Layer 11 of a small transformer language model trained on English Wikipedia (16 layers, counted from 0, width 128).
A neuron's activation on a vector x is GELU(weights . x), where the dot is the dot product.
The model reads these tokens: " order" " to" " determine" " the" " changes" " that" " have" " occurred" " over" " time" " within" " these" " cases" " and" " the"

The vector x that enters this layer's MLP at each token. A number n stands for n times 0.045.
0 " order": -7 11 3 3 1 -44 -22 -15 -27 24 19 15 -20 18 25 7 -20 -4 25 16 9 0 -24 5 -1 -7 -19 3 16 43 -1 -11 -83 -8 -1 1 24 -3 -21 -30 -36 -6 -2 -17 13 20 19 25 -8 13 -7 29 -7 -11 3 23 10 1 -15 2 1 -15 4 10 -9 33 -17 25 16 -9 -2 -35 17 0 5 -1 0 -16 17 -9 19 7 11 13 -5 -4 -15 -7 9 7 7 -4 -6 -25 32 18 29 -2 -19 -9 17 -14 39 -11 6 25 9 20 -15 -8 -25 6 -5 13 13 3 18 0 -1 -3 -7 38 -20 16 -32 -7 20 -24
1 " to": -10 5 -2 6 3 -36 -6 -9 -13 38 11 13 -11 25 14 8 -17 1 43 10 10 -11 0 3 -3 -4 -12 5 34 37 -4 -8 -89 -9 -17 -25 -3 -10 -11 -15 -28 6 5 -7 21 3 12 7 -9 0 3 10 -6 -4 25 12 9 -2 -6 18 -10 -6 4 -10 -2 36 -7 30 8 -2 10 -24 24 5 8 -14 -3 1 5 -18 -1 21 19 2 -10 5 -18 -15 -4 12 -1 -10 7 -24 18 4 24 -2 -19 -13 14 -2 28 -13 -3 2 36 27 -12 -11 -29 13 -14 11 3 5 3 12 2 -17 4 23 -18 5 -22 -2 15 0
2 " determine": -10 2 -3 10 -17 -37 11 -26 -9 34 37 17 -2 19 10 13 26 -11 31 -11 -8 2 -41 -22 20 -19 -14 12 12 44 2 49 -62 -20 -27 -12 11 -41 4 -17 -47 0 8 -6 -18 13 55 -6 -6 -2 -31 27 -13 7 24 6 35 -13 5 16 12 16 23 -13 -19 30 9 22 18 -11 -31 -13 0 -17 -8 -16 -20 -9 -1 2 -25 24 1 -12 16 2 -17 -22 -10 29 4 0 -3 -4 37 2 12 13 -38 -10 47 -7 9 -49 25 23 36 29 -5 -13 -9 42 -9 -7 -7 -12 27 4 -23 15 -15 27 -11 13 -40 11 3 -35
3 " the": -12 10 -3 2 7 -24 -7 -5 -4 30 -3 21 7 15 12 -4 -7 -4 36 7 7 -12 -5 4 11 -13 -12 3 26 34 -2 -12 -89 -12 -24 -35 0 8 -17 -18 -30 -2 -6 -8 23 -2 21 13 -1 -6 -6 11 -3 13 12 14 11 -11 -9 9 3 -7 11 -3 -8 30 -1 27 13 -8 7 -33 18 8 3 -8 0 -14 8 -19 4 9 7 7 -12 11 -13 -6 -9 13 -8 0 -1 -43 28 9 26 -2 -18 -4 24 -6 32 -15 -5 10 38 36 -18 -8 -28 8 -5 12 6 7 1 3 5 -4 14 16 -11 19 -12 -2 9 -6
4 " changes": -16 -20 -21 -6 0 -51 -45 7 35 6 1 17 -47 -2 5 -16 -3 -8 4 8 17 15 -1 27 9 -19 -30 7 17 26 -1 19 -51 -35 -2 -16 28 6 6 27 -49 30 1 -26 -9 10 40 -26 6 13 -3 40 5 11 -1 30 24 6 -2 0 32 -7 -8 37 -5 29 -6 26 26 -13 -25 -17 15 -1 -50 -29 11 -18 -42 -2 5 12 36 -5 11 -8 11 7 20 33 4 7 -30 -34 24 -15 35 -13 -51 -5 51 -14 16 -19 5 36 34 9 1 8 -18 6 -17 17 -3 -2 8 -9 -17 9 11 51 4 2 -83 -4 2 -38
5 " that": -14 -31 -37 2 -17 -28 -21 -6 -8 49 12 7 -13 3 8 -1 -25 -20 26 -11 28 21 1 21 17 -15 -31 -20 13 18 -1 8 -71 -26 -21 3 -1 -22 -15 -19 -28 43 -1 20 6 2 47 -13 -54 -6 -32 37 -1 22 28 15 22 6 -2 0 29 -2 2 -2 -3 38 11 -16 -12 -17 2 -21 -2 16 -3 -38 8 -13 -14 2 -1 19 42 4 -3 15 -22 -26 -2 31 21 -14 -10 -17 15 -14 36 8 -24 -20 38 7 27 2 -7 9 34 15 2 -10 -8 0 -10 29 9 20 18 18 34 0 20 16 -16 -17 -41 22 1 -20
6 " have": -37 -27 6 29 20 -40 -27 -12 22 1 23 8 -30 16 -29 10 -3 1 18 9 13 39 -14 -3 14 -9 -34 11 7 -12 -23 25 -60 5 -23 -21 33 -21 -4 4 -33 14 33 16 -8 13 30 -46 -11 3 -15 29 -21 14 24 -12 3 -37 -7 23 -4 -31 8 12 5 31 21 13 8 -16 -2 25 -21 -11 -24 -36 20 -31 15 -18 11 26 7 -5 28 2 -34 -32 5 31 -20 -5 -30 -35 25 -42 1 2 -17 -25 29 5 24 -11 -1 6 25 38 19 -7 14 9 -12 5 50 18 17 44 13 -34 18 33 -8 25 -45 9 12 3
7 " occurred": -13 2 -12 7 -20 -39 -47 17 7 23 26 15 -13 2 -8 23 13 26 -19 -33 -2 8 -26 26 -1 -11 -35 19 45 19 6 25 -51 -33 -19 -3 53 -10 22 -13 -35 1 8 -25 1 -4 48 -16 -25 23 -10 -14 -20 -20 -6 11 22 -17 -17 40 21 15 -13 3 -10 44 -11 25 20 -9 -5 -29 -1 -18 -25 -50 13 -36 3 -10 39 42 -21 -30 21 -3 6 -2 -29 56 -11 -17 13 -43 12 -22 -3 -2 28 -10 42 37 32 -27 32 -5 28 -3 20 23 -26 10 -31 10 -8 15 9 0 0 15 12 21 -6 8 -51 24 17 -4
8 " over": -15 18 -21 -9 -3 -31 -7 5 -4 22 4 40 4 15 -2 -12 16 -3 18 1 18 -23 -15 -14 -27 27 18 16 33 -9 18 8 -74 -18 -7 -14 18 -36 2 -18 -4 -9 10 -14 -4 11 37 -30 -37 22 -7 -2 -1 -7 -17 -14 6 -17 -13 37 -3 31 13 -3 6 33 -20 -3 20 15 -6 -24 -22 0 33 -18 -10 -8 0 2 -12 46 32 -3 16 -2 -22 -34 -7 9 23 -17 -16 -37 48 7 19 16 -32 10 39 12 39 15 -17 17 34 6 -4 19 -5 11 -10 9 -26 -14 9 0 -8 -6 -15 32 -3 1 -17 13 23 -28
9 " time": -34 5 -29 -33 -24 -73 -30 24 35 47 -44 29 -28 15 14 -11 1 15 0 -13 10 -9 -11 20 -24 -4 -6 40 -38 -17 8 4 -28 -13 -23 20 29 -24 -30 3 -26 -21 30 -4 12 -3 54 3 -34 8 -17 -7 -3 -1 -17 -8 12 27 -7 48 14 -7 -1 32 2 70 -22 6 21 -5 -26 -47 4 -41 -7 -4 8 13 -27 -5 8 16 -3 9 28 -28 -10 -17 23 2 -8 19 2 -53 17 -10 32 10 -29 23 4 8 33 24 -10 52 33 18 -25 2 -10 18 -33 -7 8 18 7 -16 1 -3 -4 61 -9 7 -14 37 15 -39
10 " within": -14 2 -6 8 -15 -25 -17 -7 20 6 -17 20 2 19 12 -5 6 -29 17 6 -7 -10 -18 -19 -7 20 -11 -1 33 -3 -11 19 -74 -21 4 -8 11 -29 -6 -23 -1 -2 1 -5 4 -10 19 -13 -47 -9 -8 25 -27 28 24 -15 -2 -14 0 30 14 20 9 1 15 30 -18 25 19 6 -6 -33 -3 -4 4 -15 -15 10 5 1 -12 21 51 -26 20 15 -27 -54 -1 1 16 -15 4 -25 29 4 34 27 -25 -11 25 -9 19 35 -19 21 36 22 1 -18 -11 26 -12 -11 -12 2 30 -6 5 -2 -3 35 1 25 -39 23 29 -14
11 " these": -27 6 -27 8 15 -17 -23 -4 16 21 -40 -2 5 -31 7 3 3 -17 11 -39 -2 -9 -18 3 3 12 14 8 38 0 -13 13 -67 -15 -3 -4 -9 -4 0 -12 -18 -18 21 2 20 -25 54 -26 -22 -29 -29 12 -32 41 4 17 5 -25 10 3 8 -5 37 28 -13 30 -2 5 -5 -20 -15 -47 1 12 0 -10 5 -11 -3 -10 16 -12 29 4 21 18 3 -20 15 7 -18 10 -15 -34 17 -12 16 -18 -16 -2 33 12 44 28 9 26 71 46 -18 -34 -12 6 2 10 -26 29 19 -1 22 9 18 35 -22 21 -26 14 9 -18
12 " cases": -25 35 -34 -16 -45 -40 -42 3 19 33 11 -1 -15 -35 9 -9 -7 2 19 -17 -22 10 -27 44 -10 -36 -8 10 23 7 30 10 -31 -25 -23 1 10 22 14 12 -35 28 5 1 5 4 40 28 -8 32 -30 47 -29 -32 -16 10 18 3 -23 5 36 -8 17 34 -2 50 -9 12 29 -15 -15 -42 25 -7 1 -27 6 -10 -29 7 34 -12 12 -12 1 -32 3 -15 28 23 1 14 -31 -21 -5 -27 -22 -14 -16 12 35 14 14 -16 -2 16 56 41 24 -1 13 13 -12 17 -7 -4 9 28 -6 -11 0 44 -48 23 -95 30 -21 -28
13 " and": -9 -32 -10 26 -4 -26 -15 -14 -7 22 16 28 13 5 8 35 -30 -37 37 12 14 31 12 12 16 -14 -15 8 45 -8 -7 10 -75 -15 -19 -26 -9 -39 -12 -8 -28 23 19 29 35 -3 27 -20 -19 -11 -14 29 -26 -2 -2 -9 8 5 6 23 -21 19 11 17 -18 32 16 14 -7 7 6 -20 5 -2 14 -12 -3 -10 -16 -2 8 10 18 -7 14 3 -24 -24 -23 25 0 -25 -6 -29 -4 -32 -1 3 -16 3 21 21 26 -11 8 11 42 11 7 -3 -7 -4 -14 -1 5 15 14 16 3 -4 0 43 -18 7 -22 19 14 -44
14 " the": -8 -7 -15 -2 7 -8 -7 -26 -7 18 0 18 25 10 2 -3 -15 -23 35 -9 15 10 8 8 8 -15 3 11 18 14 -7 -18 -87 0 -6 -34 -3 2 5 -7 -20 -8 4 5 45 3 27 11 -3 -16 0 11 -16 10 6 8 19 -12 6 9 -1 -2 18 5 3 26 -5 21 0 -14 -19 -40 -1 3 -1 -18 9 -17 4 -8 6 4 11 10 10 18 -1 -10 -18 22 -14 -9 -14 -65 22 -4 12 -9 -28 6 31 2 31 -15 0 12 31 50 -5 2 -2 4 -8 2 5 21 -1 -12 5 14 8 1 -2 5 -5 14 4 -13

Each question shows the input weights of one neuron of the MLP. A number n stands for n times 0.0083.

n181: -39 7 -14 2 -26 -9 29 -4 -14 13 13 16 -12 23 -16 7 28 39 21 28 4 8 0 -25 -13 10 35 29 15 11 5 3 -13 -11 6 -58 -44 -22 -30 37 -12 -13 -4 1 23 7 -14 -14 6 4 32 -33 13 -20 16 -21 2 20 0 -17 13 3 15 11 5 -12 6 20 30 4 18 2 5 -9 11 9 8 -12 6 -22 -7 2 -45 -20 4 15 -22 -22 -1 -11 -5 12 14 21 3 8 -12 -16 47 -7 -3 -6 -14 -10 0 -22 -1 20 25 -7 35 12 6 -41 -33 12 61 -20 5 31 13 -10 -7 -12 -31 -55 -64 36
Which token does this neuron like most? 2 " determine"

n203: 9 -14 -7 -14 -4 17 7 -15 -13 10 13 14 -22 -17 21 -25 -32 64 -28 -15 -37 -26 -21 15 3 -15 -18 24 15 16 23 8 -23 14 -12 -34 27 -14 -19 -18 11 5 -28 56 16 -18 7 -3 -30 -27 -2 -21 -17 2 8 0 -42 16 9 15 15 -29 4 4 -18 45 -25 -5 2 33 22 52 -3 7 -6 1 11 -5 12 -1 -35 -28 -13 18 -28 -32 51 19 -10 -6 22 8 -8 -5 4 -1 -32 23 0 6 -12 4 8 50 24 -24 -9 26 -14 -19 -28 15 -10 -32 -7 7 -29 13 33 5 -3 0 4 -4 14 12 20 0
On which token does it fire most, and how strongly? 9 " time", at about 1.4

n267: -13 13 39 -1 -11 22 -7 24 6 -23 19 -13 0 1 6 -21 -10 17 -22 -26 -8 -12 -4 34 33 2 9 -29 8 8 21 5 -7 -12 -8 40 -1 21 11 -37 -6 -47 0 -20 -13 7 13 -7 -20 29 -2 -1 36 -11 -28 -18 -8 20 -8 34 -22 -25 -3 -38 -5 -44 26 16 -25 -18 -2 0 3 -32 19 8 -32 -16 -12 -19 5 -19 4 -15 -12 7 -14 -3 4 -16 -17 -4 10 1 -21 24 -7 10 24 44 10 31 3 -27 30 -8 33 10 27 -27 6 20 28 -9 9 19 7 -20 7 0 9 41 -25 14 -4 9 1 -2
On which token does it fire most, and how strongly? 7 " occurred", at about 2.3

n279: -27 21 9 -3 -5 -8 -8 38 17 45 -9 -15 29 10 -3 -24 -28 15 0 20 -2 12 40 -28 25 -48 10 0 26 -33 4 -17 5 -5 7 3 -21 -13 -26 16 14 23 16 7 11 -15 22 -9 -14 27 8 -2 -8 -4 9 30 31 -2 -11 -39 -37 -9 -18 21 -4 -9 -18 5 -5 16 38 8 23 48 -48 -12 -11 29 53 -8 20 -8 -26 -4 -8 28 -36 25 -19 -9 -8 37 14 -11 38 38 -2 17 -27 -12 26 -24 2 1 -12 -12 -14 -29 -12 -4 -24 -4 16 -8 29 20 16 3 -35 -17 -2 3 6 -11 -1 -22 -22 -6
Its three highest activations, in order, are on tokens 3 " the", 1 " to", 0 " order"

n117: -16 26 -28 48 28 -1 -13 -12 20 -28 5 -28 -32 -33 16 -38 35 23 44 10 9 11 22 -9 -29 8 -19 -23 15 -19 -14 -3 -19 35 38 13 51 8 -16 -52 -17 13 25 27 -11 14 3 -16 -16 -5 -7 11 -24 -21 -12 -22 26 39 -10 0 47 -9 20 24 -4 0 44 1 14 -34 7 20 -18 -35 18 45 2 -5 -34 10 -8 19 -34 2 -16 -17 -29 -20 -45 -9 -13 11 12 15 -24 6 4 -36 -8 4 -18 -38 29 -1 3 41 -11 4 -13 -27 -3 -10 -48 28 -6 4 -16 20 4 8 19 -31 19 -16 37 0 26 -4
On which token does it fire most, and how strongly? 6 " have", at about 2.2

n247: 14 38 12 4 -37 9 -48 0 13 -7 8 41 14 -2 35 -10 -1 18 -30 14 -3 -6 -2 -8 10 5 -3 5 17 -23 15 -36 -33 -17 -30 15 -27 11 13 22 -29 28 -4 18 4 11 -32 -23 7 -45 -18 16 -13 -18 -29 -18 2 31 -3 -5 10 15 19 46 3 -16 28 11 30 -30 -18 23 32 8 8 -3 -9 2 3 -32 6 13 -32 28 9 -11 10 1 -19 -11 -21 -2 -3 14 -44 5 4 -9 22 18 -9 30 5 -7 -14 2 -21 -8 -8 8 -7 -1 8 -48 18 11 16 -9 13 42 8 6 2 25 -18 -12 -41 10
On which token does it fire most, and how strongly? 12 " cases", at about 2.7

n334: -11 -31 -9 -30 7 6 12 -58 19 -26 6 9 11 26 -10 19 -14 5 -9 -2 3 6 -1 -15 -4 -5 -35 -22 -2 -5 -2 11 -26 22 -4 22 4 12 -9 -4 2 -20 -13 -55 -31 -1 -26 -19 -42 4 -1 -5 11 13 -5 2 24 25 2 -18 27 5 -9 -21 -27 11 36 5 -40 -6 34 -9 26 29 -13 21 11 19 28 -2 -1 12 14 9 15 17 66 15 -6 24 -24 -3 -5 17 -4 43 -10 2 9 -27 17 34 -20 -23 31 56 -28 -11 -14 10 -36 -32 41 -13 -11 22 -3 6 -33 0 -6 -15 18 -20 -34 -8 -30 25
Its two highest activations, in order, are on tokens 4 " changes", 7 " occurred"

n453: -17 -23 31 -6 50 9 15 -4 -30 -24 7 9 -24 13 4 61 19 -33 -4 -10 -27 -28 -4 4 -15 -31 27 -24 -14 26 -6 7 -6 -59 -41 6 0 -31 -39 33 -6 -16 -4 12 11 22 -11 2 -15 -33 -13 -52 -8 14 -20 -12 2 22 -4 20 33 -17 36 -53 -8 -13 14 -2 4 3 0 19 5 6 -21 6 13 35 25 63 -1 7 42 26 14 30 9 0 19 3 -43 1 -10 9 1 -38 44 35 21 -14 5 2 11 -19 14 -43 -4 -18 -2 -25 10 -13 37 -12 -20 -10 -12 -2 5 19 20 18 -37 18 -29 -5 -4 11
Its three highest activations, in order, are on tokens 2 " determine", 11 " these", 5 " that"

n306: -5 18 12 -7 27 24 46 -33 14 0 -9 -1 -16 -4 31 -27 -27 -1 5 -6 -18 22 -18 -17 8 -30 -3 6 7 -37 -4 -14 -7 -21 -7 14 19 -19 4 -52 29 -47 0 43 -22 1 -61 1 15 -29 0 23 -17 12 5 3 -15 -16 36 20 -4 -20 14 -15 -26 -2 28 -21 -44 -24 15 20 -28 -16 21 9 -20 5 -7 18 29 -16 14 48 14 -20 -27 27 1 -22 8 -41 18 -7 13 -6 19 -11 -8 3 13 12 10 1 2 8 2 5 0 -9 -21 -32 -22 26 -16 -9 -39 35 27 -7 32 13 14 -14 -12 21 11 21
Its three highest activations, in order, are on tokens 11 " these", 6 " have", 13 " and"

n509: -9 16 -19 -15 12 33 -8 20 16 -27 5 -1 -3 0 -69 -25 -24 -25 -10 -19 11 8 -13 29 27 5 -18 30 54 -45 47 -20 -18 36 -27 38 -4 0 21 13 -10 -3 -4 0 24 -12 16 -14 -7 -9 -8 -20 -44 0 10 -29 -15 3 -6 31 17 -26 24 -4 -41 8 -16 4 7 4 -5 2 11 16 16 12 -24 -15 1 -9 12 21 9 1 6 11 15 -22 22 -19 24 -22 -48 26 -30 24 -1 7 43 9 15 -3 -11 7 15 13 -3 -8 3 -28 0 11 -6 -16 24 -10 -11 -9 -45 15 26 -17 -11 6 19 -11 -6 9
On which token does it fire most, and how strongly? 11 " these", at about 1.7

n4: -5 -23 30 26 17 -30 13 13 13 -20 -30 29 13 13 -44 -34 6 35 49 9 8 -7 -31 -18 -18 -23 -37 26 -11 18 30 7 -15 -15 -10 -4 -8 -11 -18 -12 0 -24 8 -14 11 34 -3 -6 0 20 -4 2 -46 28 -10 21 -25 18 18 16 -9 13 -40 -37 1 0 16 5 -1 13 12 2 28 27 -2 -3 9 -16 18 4 45 -28 1 -13 -7 3 -22 -7 -7 8 10 -31 15 -27 14 26 1 32 16 12 -4 10 -13 16 29 -48 4 -29 -4 6 -16 16 3 -21 -23 -12 -23 27 -3 -12 -20 19 10 -7 -17 1 7 30
On which token does it fire most, and how strongly? 7 " occurred", at about 3

n40: 29 51 2 -3 -8 11 12 7 -10 12 -38 -5 -19 20 -23 -7 -7 1 14 -12 33 5 16 25 3 3 22 11 -6 -20 -20 40 -44 14 21 -10 -34 -21 0 -19 -11 15 5 -12 37 -1 2 11 3 -22 36 -28 -12 20 -17 -12 -34 23 -49 -80 10 -19 0 24 -7 -7 22 10 3 25 20 21 -14 59 2 -5 30 -9 31 -14 22 -12 20 -6 -48 -19 -30 -37 2 14 -11 11 32 17 6 -21 2 -7 -4 12 -17 -2 -31 -16 20 18 12 20 -16 -2 -17 -17 -14 -10 7 38 22 8 19 17 4 -14 -1 17 -16 30 12 15
Which token does this neuron like most? 11 " these"

n132: -21 -14 24 -6 -1 26 -24 -10 29 -8 -7 -23 -29 10 10 4 -7 14 -20 75 -21 6 15 -8 20 -18 28 11 -4 44 -9 8 40 -13 32 -9 12 -19 -24 -33 -31 18 5 10 3 4 -33 -8 -2 -5 -1 -5 -13 42 -19 2 6 -5 8 -8 -3 -1 11 6 -31 22 11 -28 11 18 6 -29 -29 4 -8 3 21 -8 14 12 13 29 0 7 -8 9 -13 8 16 10 6 5 -26 16 6 -17 -13 -17 1 -8 7 1 -28 15 18 -9 -1 40 3 -16 15 25 -7 -15 21 -8 16 -30 -7 -30 -24 -7 -51 20 5 -9 -37 8
On which token does it fire most, and how strongly? 6 " have", at about 2

n466: 8 -20 -12 -13 15 -13 -20 33 -3 -11 8 -12 26 -16 -29 -36 -24 -6 0 35 5 -36 25 6 15 3 -40 7 21 -5 25 24 3 -18 -20 1 9 7 -40 -14 14 19 -7 -1 38 45 -39 -10 -3 0 3 22 11 -10 6 6 18 -7 26 -27 -15 23 -22 18 36 -39 -6 -3 -9 42 -7 2 -17 3 4 12 -7 23 -8 0 -41 23 -2 -3 -13 13 -13 1 8 16 4 -5 8 -7 41 71 -9 -41 -4 -4 -14 -46 -34 28 10 20 -27 2 50 2 23 14 -28 23 36 -7 7 34 6 -23 -39 -13 19 -27 -39 -24 9 23
Which token does this neuron like most? 4 " changes"